Layer 4 of a small transformer language model trained on English Wikipedia (9 layers, counted from 0, width 64).
A neuron's activation on a vector x is GELU(gate . x) times (in . x), where the dot is the dot product.

Input weights of the MLP neurons that the questions are about. A number n stands for n times 0.0087.
n10 gate: 44 48 18 18 4 0 0 -16 -20 35 4 -3 -23 -46 10 43 -3 -9 13 59 -4 -35 10 -19 18 9 37 38 -20 21 25 14 22 16 -25 -50 -12 -22 -8 -7 -24 5 20 -27 -16 -8 -4 -61 -5 -12 -10 23 26 4 -12 3 20 -11 19 2 -21 24 -24 -9
n11 gate: 7 45 -20 24 21 7 -3 22 -15 -58 -13 -6 23 -49 24 19 -26 12 -13 27 1 -27 2 -1 -23 -14 11 -9 17 7 28 16 -14 13 8 -16 -26 -13 -30 5 45 11 12 -8 -62 -16 23 48 10 -32 -18 6 -37 17 -7 -28 29 -44 -19 -19 -48 -22 3 7
n13 gate: 4 45 -30 8 -40 24 -46 8 4 23 13 -5 -13 47 -11 6 -48 -6 23 -41 2 22 29 -23 7 21 -27 9 11 -20 -50 -15 -21 0 -4 -30 42 14 -43 40 -57 -16 -8 -1 -15 -24 -9 1 -55 -32 32 -5 -35 2 18 -2 5 1 -1 5 30 -18 -34 50
n39 gate: -16 29 -16 9 -15 -21 -23 -17 6 16 53 -18 18 35 4 -22 -29 -8 8 34 -41 -41 11 25 -17 51 -15 -13 -8 -18 -48 15 1 -28 -4 19 0 -5 16 -10 -50 2 11 11 46 33 37 19 1 7 16 8 -29 -5 -21 -11 2 7 40 -10 -24 13 52 6
n42 gate: 45 49 3 12 -16 -7 -10 -29 -11 -25 34 34 21 -21 -55 -23 -15 -20 -28 -14 -38 36 -20 11 -7 -14 -23 -20 -11 11 -55 42 11 18 12 11 7 4 16 -33 -6 -17 -29 -52 -25 -27 25 21 21 -10 -4 46 -7 -10 -43 -16 -11 -47 6 -19 -23 -12 11 0
n66 gate: -23 12 -15 11 15 -14 -16 23 -24 -3 25 -28 22 -39 -11 13 2 -4 -57 -34 -16 -18 -52 19 -36 9 17 15 -5 10 -10 22 32 -23 7 -16 -73 -16 -12 -9 43 -6 -23 -19 -19 19 -25 25 51 50 12 -56 -28 11 -22 -49 23 -2 0 -8 -28 33 30 20
n86 gate: 12 -18 8 -32 8 -27 26 14 34 21 -13 8 1 -14 -35 -7 -16 -24 -40 -16 -13 -35 44 30 12 38 -19 5 -24 49 -7 24 -51 -7 19 -18 -20 19 -30 -19 -9 -6 -31 65 43 1 16 18 46 -14 -2 9 57 27 13 -9 12 13 -17 52 -10 -8 19 -9
n94 gate: 15 -6 -42 9 6 -45 -6 -15 -6 -13 -2 19 11 -8 3 27 -1 10 -15 -11 3 -33 9 20 17 -28 9 -1 -34 22 36 28 -32 -9 13 -25 -72 6 39 72 2 15 -13 -19 17 28 18 26 -9 17 -35 11 -23 13 -20 -6 16 16 26 23 -68 -1 -12 4
n99 gate: 66 21 -2 -18 -4 6 -14 20 -63 -17 -5 14 40 -10 45 5 13 -21 -11 -22 -52 16 13 -33 16 -40 -36 -19 -59 -46 7 39 9 -12 -7 29 -4 -8 7 -18 36 22 -47 3 -27 -3 -5 -35 -18 11 -1 37 -29 -32 -5 33 25 28 5 6 5 -25 -30 17
n105 gate: 8 19 29 21 35 -36 30 7 -12 -27 -5 -11 52 -36 10 -13 -21 1 -16 -7 -16 -14 -15 36 -26 -10 58 -2 57 60 10 15 -4 6 13 -27 -8 -18 11 14 -4 55 23 45 50 -2 26 19 -10 -23 6 26 -7 -63 36 -30 -23 -26 -28 26 -19 18 -28 -27
n107 gate: 6 26 -27 37 8 -10 -30 -65 32 3 -20 -28 -46 44 17 80 16 36 -36 41 -10 -3 44 42 6 6 51 19 -62 1 -7 7 14 24 -19 -31 -5 38 12 13 9 27 15 35 49 4 14 -22 5 34 39 -7 50 -10 -30 23 9 15 16 -8 5 3 53 8
n121 gate: 38 6 0 -24 -43 3 -9 -7 -38 20 -11 -17 -13 11 -31 19 7 -22 -14 20 40 17 -10 -4 17 24 0 -40 -3 -19 -24 -21 5 3 0 -65 25 28 -17 -32 52 57 41 48 30 -9 6 2 6 -42 -32 -29 -11 29 -1 15 -24 12 -6 -30 -7 -21 -3 34
n129 gate: -26 15 -33 -13 2 20 -53 3 -13 -6 -39 -36 -50 -28 8 36 -44 -9 -18 42 7 33 6 9 2 2 -3 -13 27 -30 -51 36 -56 25 22 -64 2 16 20 -17 21 -7 27 0 -17 4 -23 27 15 -11 -9 4 48 18 28 -31 32 27 -17 -18 14 -10 12 33
n182 gate: 21 -3 -37 -3 27 -5 3 3 2 -56 35 16 -17 25 -14 0 -8 21 8 -32 -25 -17 7 12 39 -24 14 -26 -6 -66 6 36 16 3 -1 -49 48 -16 5 -58 -14 -20 -18 5 -29 31 12 -28 -26 -50 21 6 24 -14 -14 -9 9 -2 12 6 12 18 -3 0
n191 gate: 34 -13 14 13 16 -44 -8 2 3 4 -13 -12 4 10 11 14 -67 11 -16 2 7 -65 26 54 -15 6 -1 -1 21 20 -29 28 -10 -2 -31 6 -15 2 17 27 4 27 -3 10 -43 -21 18 30 10 -21 -3 6 10 16 -21 -25 -11 18 -4 19 -28 -58 -10 -8
n10 in: 38 39 28 10 42 -6 10 -22 -17 -17 24 -10 -49 8 2 42 -6 4 -6 53 -24 -38 -39 32 -5 -38 -19 -11 -7 50 -67 -1 -20 10 -22 -43 -9 18 -48 -34 25 5 -3 -37 9 23 2 -30 3 -39 21 5 50 -28 -1 21 2 23 14 -4 -4 18 38 -54
n11 in: 31 -26 11 -25 -5 -39 -20 -17 31 -46 -10 88 3 -38 -4 1 -43 23 17 10 -16 -48 41 3 -20 14 -11 -3 -31 70 -27 10 -33 2 -13 7 -48 3 16 6 -19 -3 7 3 3 48 13 -20 25 -54 -11 5 -37 -59 32 54 -18 12 2 43 -25 -21 46 -11
n13 in: 54 1 -10 28 33 25 18 35 -19 6 -63 -84 35 -33 -18 37 -47 79 19 -9 45 -9 5 -10 -35 4 -40 -48 1 -31 -25 3 20 -23 15 -11 52 28 25 48 6 13 6 -25 5 20 15 -56 43 -1 11 -14 -30 -66 57 -2 -41 49 0 -39 8 0 11 33
n39 in: 6 -9 -24 -10 10 5 -26 18 46 26 38 -62 58 23 25 -10 -16 14 -20 8 -55 -14 3 4 40 -15 -18 20 -35 -29 -31 -13 -9 13 -20 16 22 66 6 -9 -35 -1 -35 11 5 12 -30 28 21 46 -21 10 11 -61 -22 -9 -5 -49 18 0 -22 -13 27 -35
n42 in: 21 19 38 36 -10 -14 23 19 6 -16 29 -19 4 -45 -22 -39 -26 5 -15 -15 2 33 -11 69 -20 14 43 6 35 -14 4 -12 -12 22 -9 -4 12 -32 50 3 17 23 -50 -19 40 9 11 15 18 -29 46 -6 -21 -5 -10 14 61 -35 -22 31 -1 -28 7 -5
n66 in: 13 1 7 -51 6 -5 1 39 21 -26 -8 0 5 37 15 -6 26 14 61 0 11 19 -9 -11 -1 2 -41 22 -13 37 50 -6 23 -6 -6 27 13 12 29 21 -51 7 8 -23 -20 -23 52 -27 -5 1 -12 -8 10 -8 21 -24 44 33 3 -37 5 11 -20 28
n86 in: 9 -74 37 -28 -60 19 35 -15 64 7 -11 41 -4 -10 -14 -29 -8 42 16 -77 -20 -6 9 47 -25 -10 2 -21 19 -6 -15 15 -13 -18 -19 -2 -14 -17 17 -23 35 15 -21 15 -43 2 4 -14 -12 -36 62 -48 60 4 10 9 -18 26 -18 14 -8 22 -37 16
n94 in: -31 51 -17 -6 9 -20 32 -35 -12 16 -53 -11 0 -18 -40 -11 4 10 -8 -19 -7 27 9 13 -34 1 8 -15 -10 25 -6 44 -34 30 17 -26 15 7 33 27 0 56 13 10 25 4 8 62 19 -18 -22 -13 -20 -12 8 8 35 42 1 -30 -62 -4 -3 -4
n99 in: 5 16 -25 -7 33 -39 14 -2 51 8 40 6 5 -30 6 -44 3 13 -20 -44 -23 15 -25 -7 -26 -21 25 6 -22 20 -34 -1 -6 94 -5 30 3 1 7 62 -33 -17 24 4 -29 -18 41 42 -28 -11 40 41 16 0 -46 19 -38 -26 -5 43 -31 -6 16 5
n105 in: 15 -10 37 -2 -29 39 38 -52 14 -5 1 -41 1 24 -24 15 -14 5 -23 -3 24 -12 -5 -32 -33 34 24 13 45 80 -16 -30 -50 41 -5 -23 17 -26 61 16 -1 57 80 -12 24 51 39 -3 -19 -47 19 -22 14 7 14 -31 2 2 -11 -13 -19 -41 -18 37
n107 in: 17 0 8 -11 -9 21 48 35 33 -27 -17 -51 24 34 1 14 -11 -7 -65 15 16 49 -45 10 27 20 24 66 3 41 -44 -32 -38 -5 44 28 12 -20 -43 7 13 39 -7 26 57 -15 18 46 -24 20 -25 -45 -8 -28 -22 4 -18 -27 8 33 -21 29 11 16
n121 in: -19 6 15 31 -54 1 49 -29 53 -13 -4 -2 -10 -11 -22 3 6 -19 -5 7 -34 -12 14 32 -88 -17 1 -22 36 -5 32 -11 3 40 7 16 29 3 6 -17 56 19 16 -11 16 49 34 4 -7 -44 2 -18 17 8 -13 35 -22 32 -7 -47 -20 3 -49 7
n129 in: 47 -15 30 0 38 18 -25 21 -15 -5 -7 -21 0 4 24 49 -23 -1 0 40 30 -17 35 22 34 16 -4 -18 -10 -79 -3 0 -5 -9 -45 11 2 3 11 -13 49 2 49 -38 -27 -5 -36 -24 -4 -29 3 7 26 11 -11 13 -4 -16 20 -5 21 15 26 27
n182 in: 10 6 2 9 -36 -47 18 -2 -24 23 0 25 -46 -23 -4 7 -36 2 -11 -1 30 -1 13 53 -9 -4 -7 -41 -6 -18 5 57 -6 23 -13 -4 -56 -18 40 -23 1 7 -1 9 -42 39 7 27 31 -17 25 11 35 -36 1 -53 18 44 18 -20 -1 -5 28 4
n191 in: -16 -37 -35 -23 1 15 31 -34 42 -5 3 4 13 -54 -25 -40 -58 -49 -28 -30 -12 -20 1 7 3 18 39 18 26 18 13 7 -15 7 15 23 19 -10 -3 -1 36 -2 -27 27 20 -36 -9 -15 -5 -8 -4 6 34 15 39 40 -33 21 -18 7 14 -7 7 -11

Each question shows a token from some text and the vector x that enters the MLP there. A number n stands for n times 0.056.

" became": 3 -14 -38 -2 -15 -4 -9 15 -15 21 -8 5 -1 33 22 17 -5 -29 -11 8 16 33 23 12 -22 0 33 36 2 7 8 -15 4 29 -3 46 12 2 -4 -22 -18 5 5 19 -21 59 -30 40 18 -17 -3 0 14 4 3 -9 1 21 -36 -6 -20 -15 -12 -2
Which neuron fires most, and how strongly? n107, at about 1.3

"ative": 10 -3 21 9 21 2 13 4 -19 -1 4 -3 -35 -7 25 -10 18 19 -21 9 33 27 28 -22 -16 -3 -15 11 -1 27 7 -32 20 -14 30 31 11 -19 17 14 -10 -21 12 -16 -13 -9 -17 58 47 -35 -15 -25 -21 18 -1 28 -11 -16 25 -27 -12 1 -12 -9
The neuron with the highest activation: n191

" princip": 11 11 3 -15 18 -1 12 -14 -40 25 13 -14 2 12 22 -25 -7 12 26 27 28 21 -7 0 -12 -7 21 43 -21 13 19 5 9 -17 9 17 -4 -18 9 -11 11 -52 10 16 -3 26 -6 17 22 -28 1 5 44 -21 9 6 29 -1 -11 -15 -37 -23 -17 4
Which two neurons fire most, strongest first? n10, n105

"ogn": 26 3 25 20 -5 11 2 -24 -17 12 25 21 -27 -25 41 29 -8 -16 -41 36 19 17 -3 -9 -36 -15 5 -14 -12 -12 4 0 27 -6 32 36 23 15 4 20 29 -19 15 11 -8 -7 -36 -11 11 -23 -3 -19 -6 1 -10 -11 0 -39 29 -9 -23 2 15 -17
The neuron with the highest activation: n10

"osing": 40 -9 -35 -5 19 -1 12 -3 1 34 1 9 -20 -22 31 -24 -16 -26 -39 16 -6 18 10 -2 -35 15 9 -9 -6 -4 1 -12 29 -2 11 44 -14 16 2 31 30 -13 38 -1 -6 -1 -17 37 12 -27 33 -10 -8 0 -27 -10 -2 19 -33 -10 -28 -2 -8 -11
The neuron with the highest activation: n191

" to": 32 16 -58 10 11 3 13 8 22 22 12 -9 -16 10 17 21 -21 -9 -23 11 22 20 -3 23 -24 -7 4 20 -1 24 10 -4 5 24 4 34 11 11 -8 -36 -14 -1 -4 10 6 22 -45 15 22 -13 -10 -8 3 2 6 16 4 32 -42 -28 -23 -6 -4 12
The neuron with the highest activation: n107

" m": 21 23 -33 0 57 19 4 25 0 24 6 -15 -9 38 -3 -32 -7 41 1 25 8 1 17 1 -7 11 9 -4 -15 -5 26 6 -1 -1 -19 3 14 -15 15 -19 22 -43 -15 11 -5 57 -6 3 33 -16 26 5 5 11 -7 -7 -17 14 -17 -28 -12 -20 2 -24
Which two neurons fire most, strongest first? n182, n39

"ed": 12 8 -2 1 39 11 4 11 -27 21 46 14 3 16 27 -10 28 -8 -7 8 28 16 12 -28 -9 -8 -5 27 21 33 11 -14 2 4 13 25 23 -26 5 6 11 9 2 18 -10 28 -47 36 24 -12 16 6 -4 -16 -5 24 0 -13 -27 -44 -38 -3 -20 1
The neuron with the highest activation: n105

" School": 5 6 -26 -11 -7 6 -20 -9 -8 19 5 -2 9 -11 17 33 -39 -10 2 9 5 20 -1 -4 -1 -15 32 6 -19 19 36 -41 -21 1 -6 -9 -11 8 60 -12 34 -9 -1 20 -6 20 -33 45 19 -16 -28 3 10 -1 2 -6 -13 4 -53 -10 -7 -7 14 -44
Which two neurons fire most, strongest first? n94, n11

" av": 21 39 3 -5 12 -10 16 48 -9 43 -26 -6 3 16 20 2 -13 -3 33 6 21 14 -5 -1 0 -8 -1 0 3 -11 23 6 24 13 -4 -4 -4 9 4 -38 26 -43 1 26 -19 20 -22 20 12 -20 9 -35 -13 -41 -43 17 12 2 -15 -13 -18 15 -2 31
The neuron with the highest activation: n182

"up": -5 -9 -5 0 -5 33 -6 -12 -39 18 5 15 -3 13 4 -48 -16 4 -11 -6 8 30 3 -14 11 -33 -6 -21 -10 16 -4 3 26 -7 -4 18 18 -10 -4 1 5 -3 1 -22 -14 30 -56 -18 -18 -27 2 -20 -15 6 -18 -25 13 3 35 -19 -60 15 10 -5
Which neuron fires most, and how strongly? n182, at about 1.2

" ch": 7 21 0 4 7 -13 23 27 -1 39 -17 -4 31 21 39 -7 -42 -4 27 14 -6 -4 13 1 12 24 -1 10 -20 9 31 11 34 -6 -21 -15 32 20 17 -39 -4 -46 22 33 -1 -17 13 34 31 -16 14 -15 4 -4 -12 20 2 10 -12 0 -23 -7 -10 -10
The neuron with the highest activation: n39

"ided": 33 16 15 0 30 0 18 4 -4 16 20 -5 -23 -14 32 -18 23 -35 -32 -1 5 43 26 -14 -35 0 -11 9 10 33 16 -8 19 -2 18 46 15 -3 1 23 23 -7 -3 -2 -14 -11 -30 63 15 -22 24 -2 -10 1 -32 6 2 -2 -20 -17 -24 25 -1 -3
Which two neurons fire most, strongest first? n42, n99

" nam": 24 -6 -14 -13 35 -18 15 10 -12 29 10 1 -15 -2 11 -10 -21 2 15 19 24 34 2 18 -7 -24 26 34 9 17 24 -25 7 -7 -18 25 1 -1 37 -6 20 -49 25 20 -14 27 -26 18 20 10 14 -8 26 -9 8 -30 -11 -10 -27 -2 -29 -27 -7 16
Which two neurons fire most, strongest first? n105, n129

"l": 4 -13 24 26 27 -26 14 -17 -12 8 2 22 20 -16 54 46 -1 23 -23 3 39 25 -22 -4 -3 1 24 -26 -4 4 3 7 -2 -23 -12 -9 -15 -8 23 -17 -10 -13 3 25 5 -19 45 23 4 6 18 -30 -9 14 9 38 -24 14 39 -11 -22 1 20 -5
Which three neurons fire most, strongest first? n107, n94, n11

"es": 23 -6 -12 19 38 7 12 13 -16 12 37 -14 3 -9 35 30 -5 -3 7 18 32 38 -2 -23 -35 -23 -15 24 -1 25 10 3 -4 7 -16 35 -3 1 30 26 5 1 -12 40 -15 20 -32 23 31 -20 -2 -14 -2 3 3 28 8 -6 -26 -8 -33 -21 -7 26
Which neuron fires most, and how strongly? n99, at about 4.1

" the": 42 -12 -51 1 7 -15 24 8 2 29 0 17 -18 10 8 -17 20 9 3 -18 9 18 22 23 -7 -1 23 16 -11 10 6 20 2 -6 12 26 11 23 25 -17 30 -24 31 25 14 -6 -36 36 44 -15 21 -19 11 -4 -11 -1 -12 1 -2 -27 1 3 -18 -8
The neuron with the highest activation: n86

"ound": 15 -20 28 8 16 -11 19 -44 -43 -4 -6 21 -4 -6 34 2 25 18 -42 -26 24 15 -11 -25 -39 -43 -4 -17 3 9 -17 -13 19 -6 7 24 -5 -12 -12 3 13 -11 -4 -16 15 -33 31 20 32 -32 9 4 -19 18 -19 2 -10 -12 16 1 -31 -18 8 8
The neuron with the highest activation: n99

" in": 26 -9 -64 13 -17 1 -12 1 0 21 5 6 -30 6 6 30 9 5 -20 9 24 44 -3 16 -17 -7 23 3 10 27 15 -1 -42 19 1 33 11 -5 4 -20 -12 13 -7 21 9 37 -32 19 20 -13 -27 5 21 -18 9 -14 -13 2 -25 -18 -14 -17 -2 -8
Which neuron fires most, and how strongly? n107, at about 7.6

" boy": -4 1 -23 8 31 -21 0 -7 -9 36 -8 -6 12 16 20 -14 -37 -1 36 1 30 8 -27 13 15 -3 -7 29 14 4 13 -33 -5 -27 -20 -4 1 -4 18 9 51 3 3 -9 -8 20 4 25 38 -56 8 -9 13 19 -12 7 -9 17 -4 -12 -37 -23 -17 26
Which three neurons fire most, strongest first? n121, n94, n129

"ind": 22 13 3 -10 -11 7 12 8 -41 21 26 18 8 24 17 -17 -15 1 -1 9 52 9 -16 -2 -38 -23 -11 16 11 -13 -9 -19 25 -14 9 34 23 10 27 7 16 -4 0 -5 -3 -1 -69 0 14 -8 37 -4 -16 17 -10 14 5 18 19 5 -33 5 14 8
Which neuron fires most, and how strongly? n13, at about 1.1

"ach": 13 8 20 -25 -3 23 34 14 -13 39 14 -26 -3 -3 31 -19 -32 15 -12 -3 36 9 11 7 13 -12 25 -8 -20 33 6 24 17 -6 -6 -7 -20 2 18 -1 12 -31 -19 -27 -24 -3 6 5 9 -24 11 -3 -7 14 -1 15 -30 21 -35 -7 -45 37 -12 -11
The neuron with the highest activation: n10

"alk": -15 30 8 9 24 -8 -1 -13 -14 23 10 5 -8 13 5 -22 -38 9 -14 -1 51 4 14 -2 -19 -7 17 -18 12 -1 -9 -4 20 -30 -12 7 -11 19 -16 -6 21 -12 -3 4 6 -24 -55 -5 17 -33 18 -21 -6 10 -3 -8 -21 4 71 1 -36 -9 -25 -3
Which neuron fires most, and how strongly? n13, at about 2

" R": 29 -3 -25 33 20 -4 16 10 3 15 14 8 8 13 20 4 -16 5 13 27 36 18 -20 12 -17 -2 -5 -6 -4 -10 35 -6 -8 -1 -2 22 16 22 41 -33 31 -36 -17 6 8 5 -33 -22 10 4 8 -29 -7 -24 -26 13 9 -6 41 -32 -39 -12 -10 -2
The neuron with the highest activation: n182

" 2009": 17 2 14 31 10 10 18 14 -7 7 15 20 7 -12 42 46 -23 -19 24 2 13 52 5 10 -22 -5 -3 34 -10 5 15 -22 -26 15 32 -2 3 -12 19 5 6 -25 34 42 -2 -2 -32 19 31 -14 17 -8 2 7 -3 5 -37 -5 -15 -9 -19 33 -15 -26
The neuron with the highest activation: n105

" had": 27 0 -53 -4 26 12 23 30 13 13 -7 -14 2 12 16 -6 -17 -34 16 7 16 22 15 5 -4 8 31 15 -9 21 9 -29 31 4 3 21 13 10 21 -22 -11 -9 -9 5 -25 14 -39 22 35 -11 13 -14 11 1 -16 19 -2 32 -41 -26 -20 3 -8 -2
The neuron with the highest activation: n66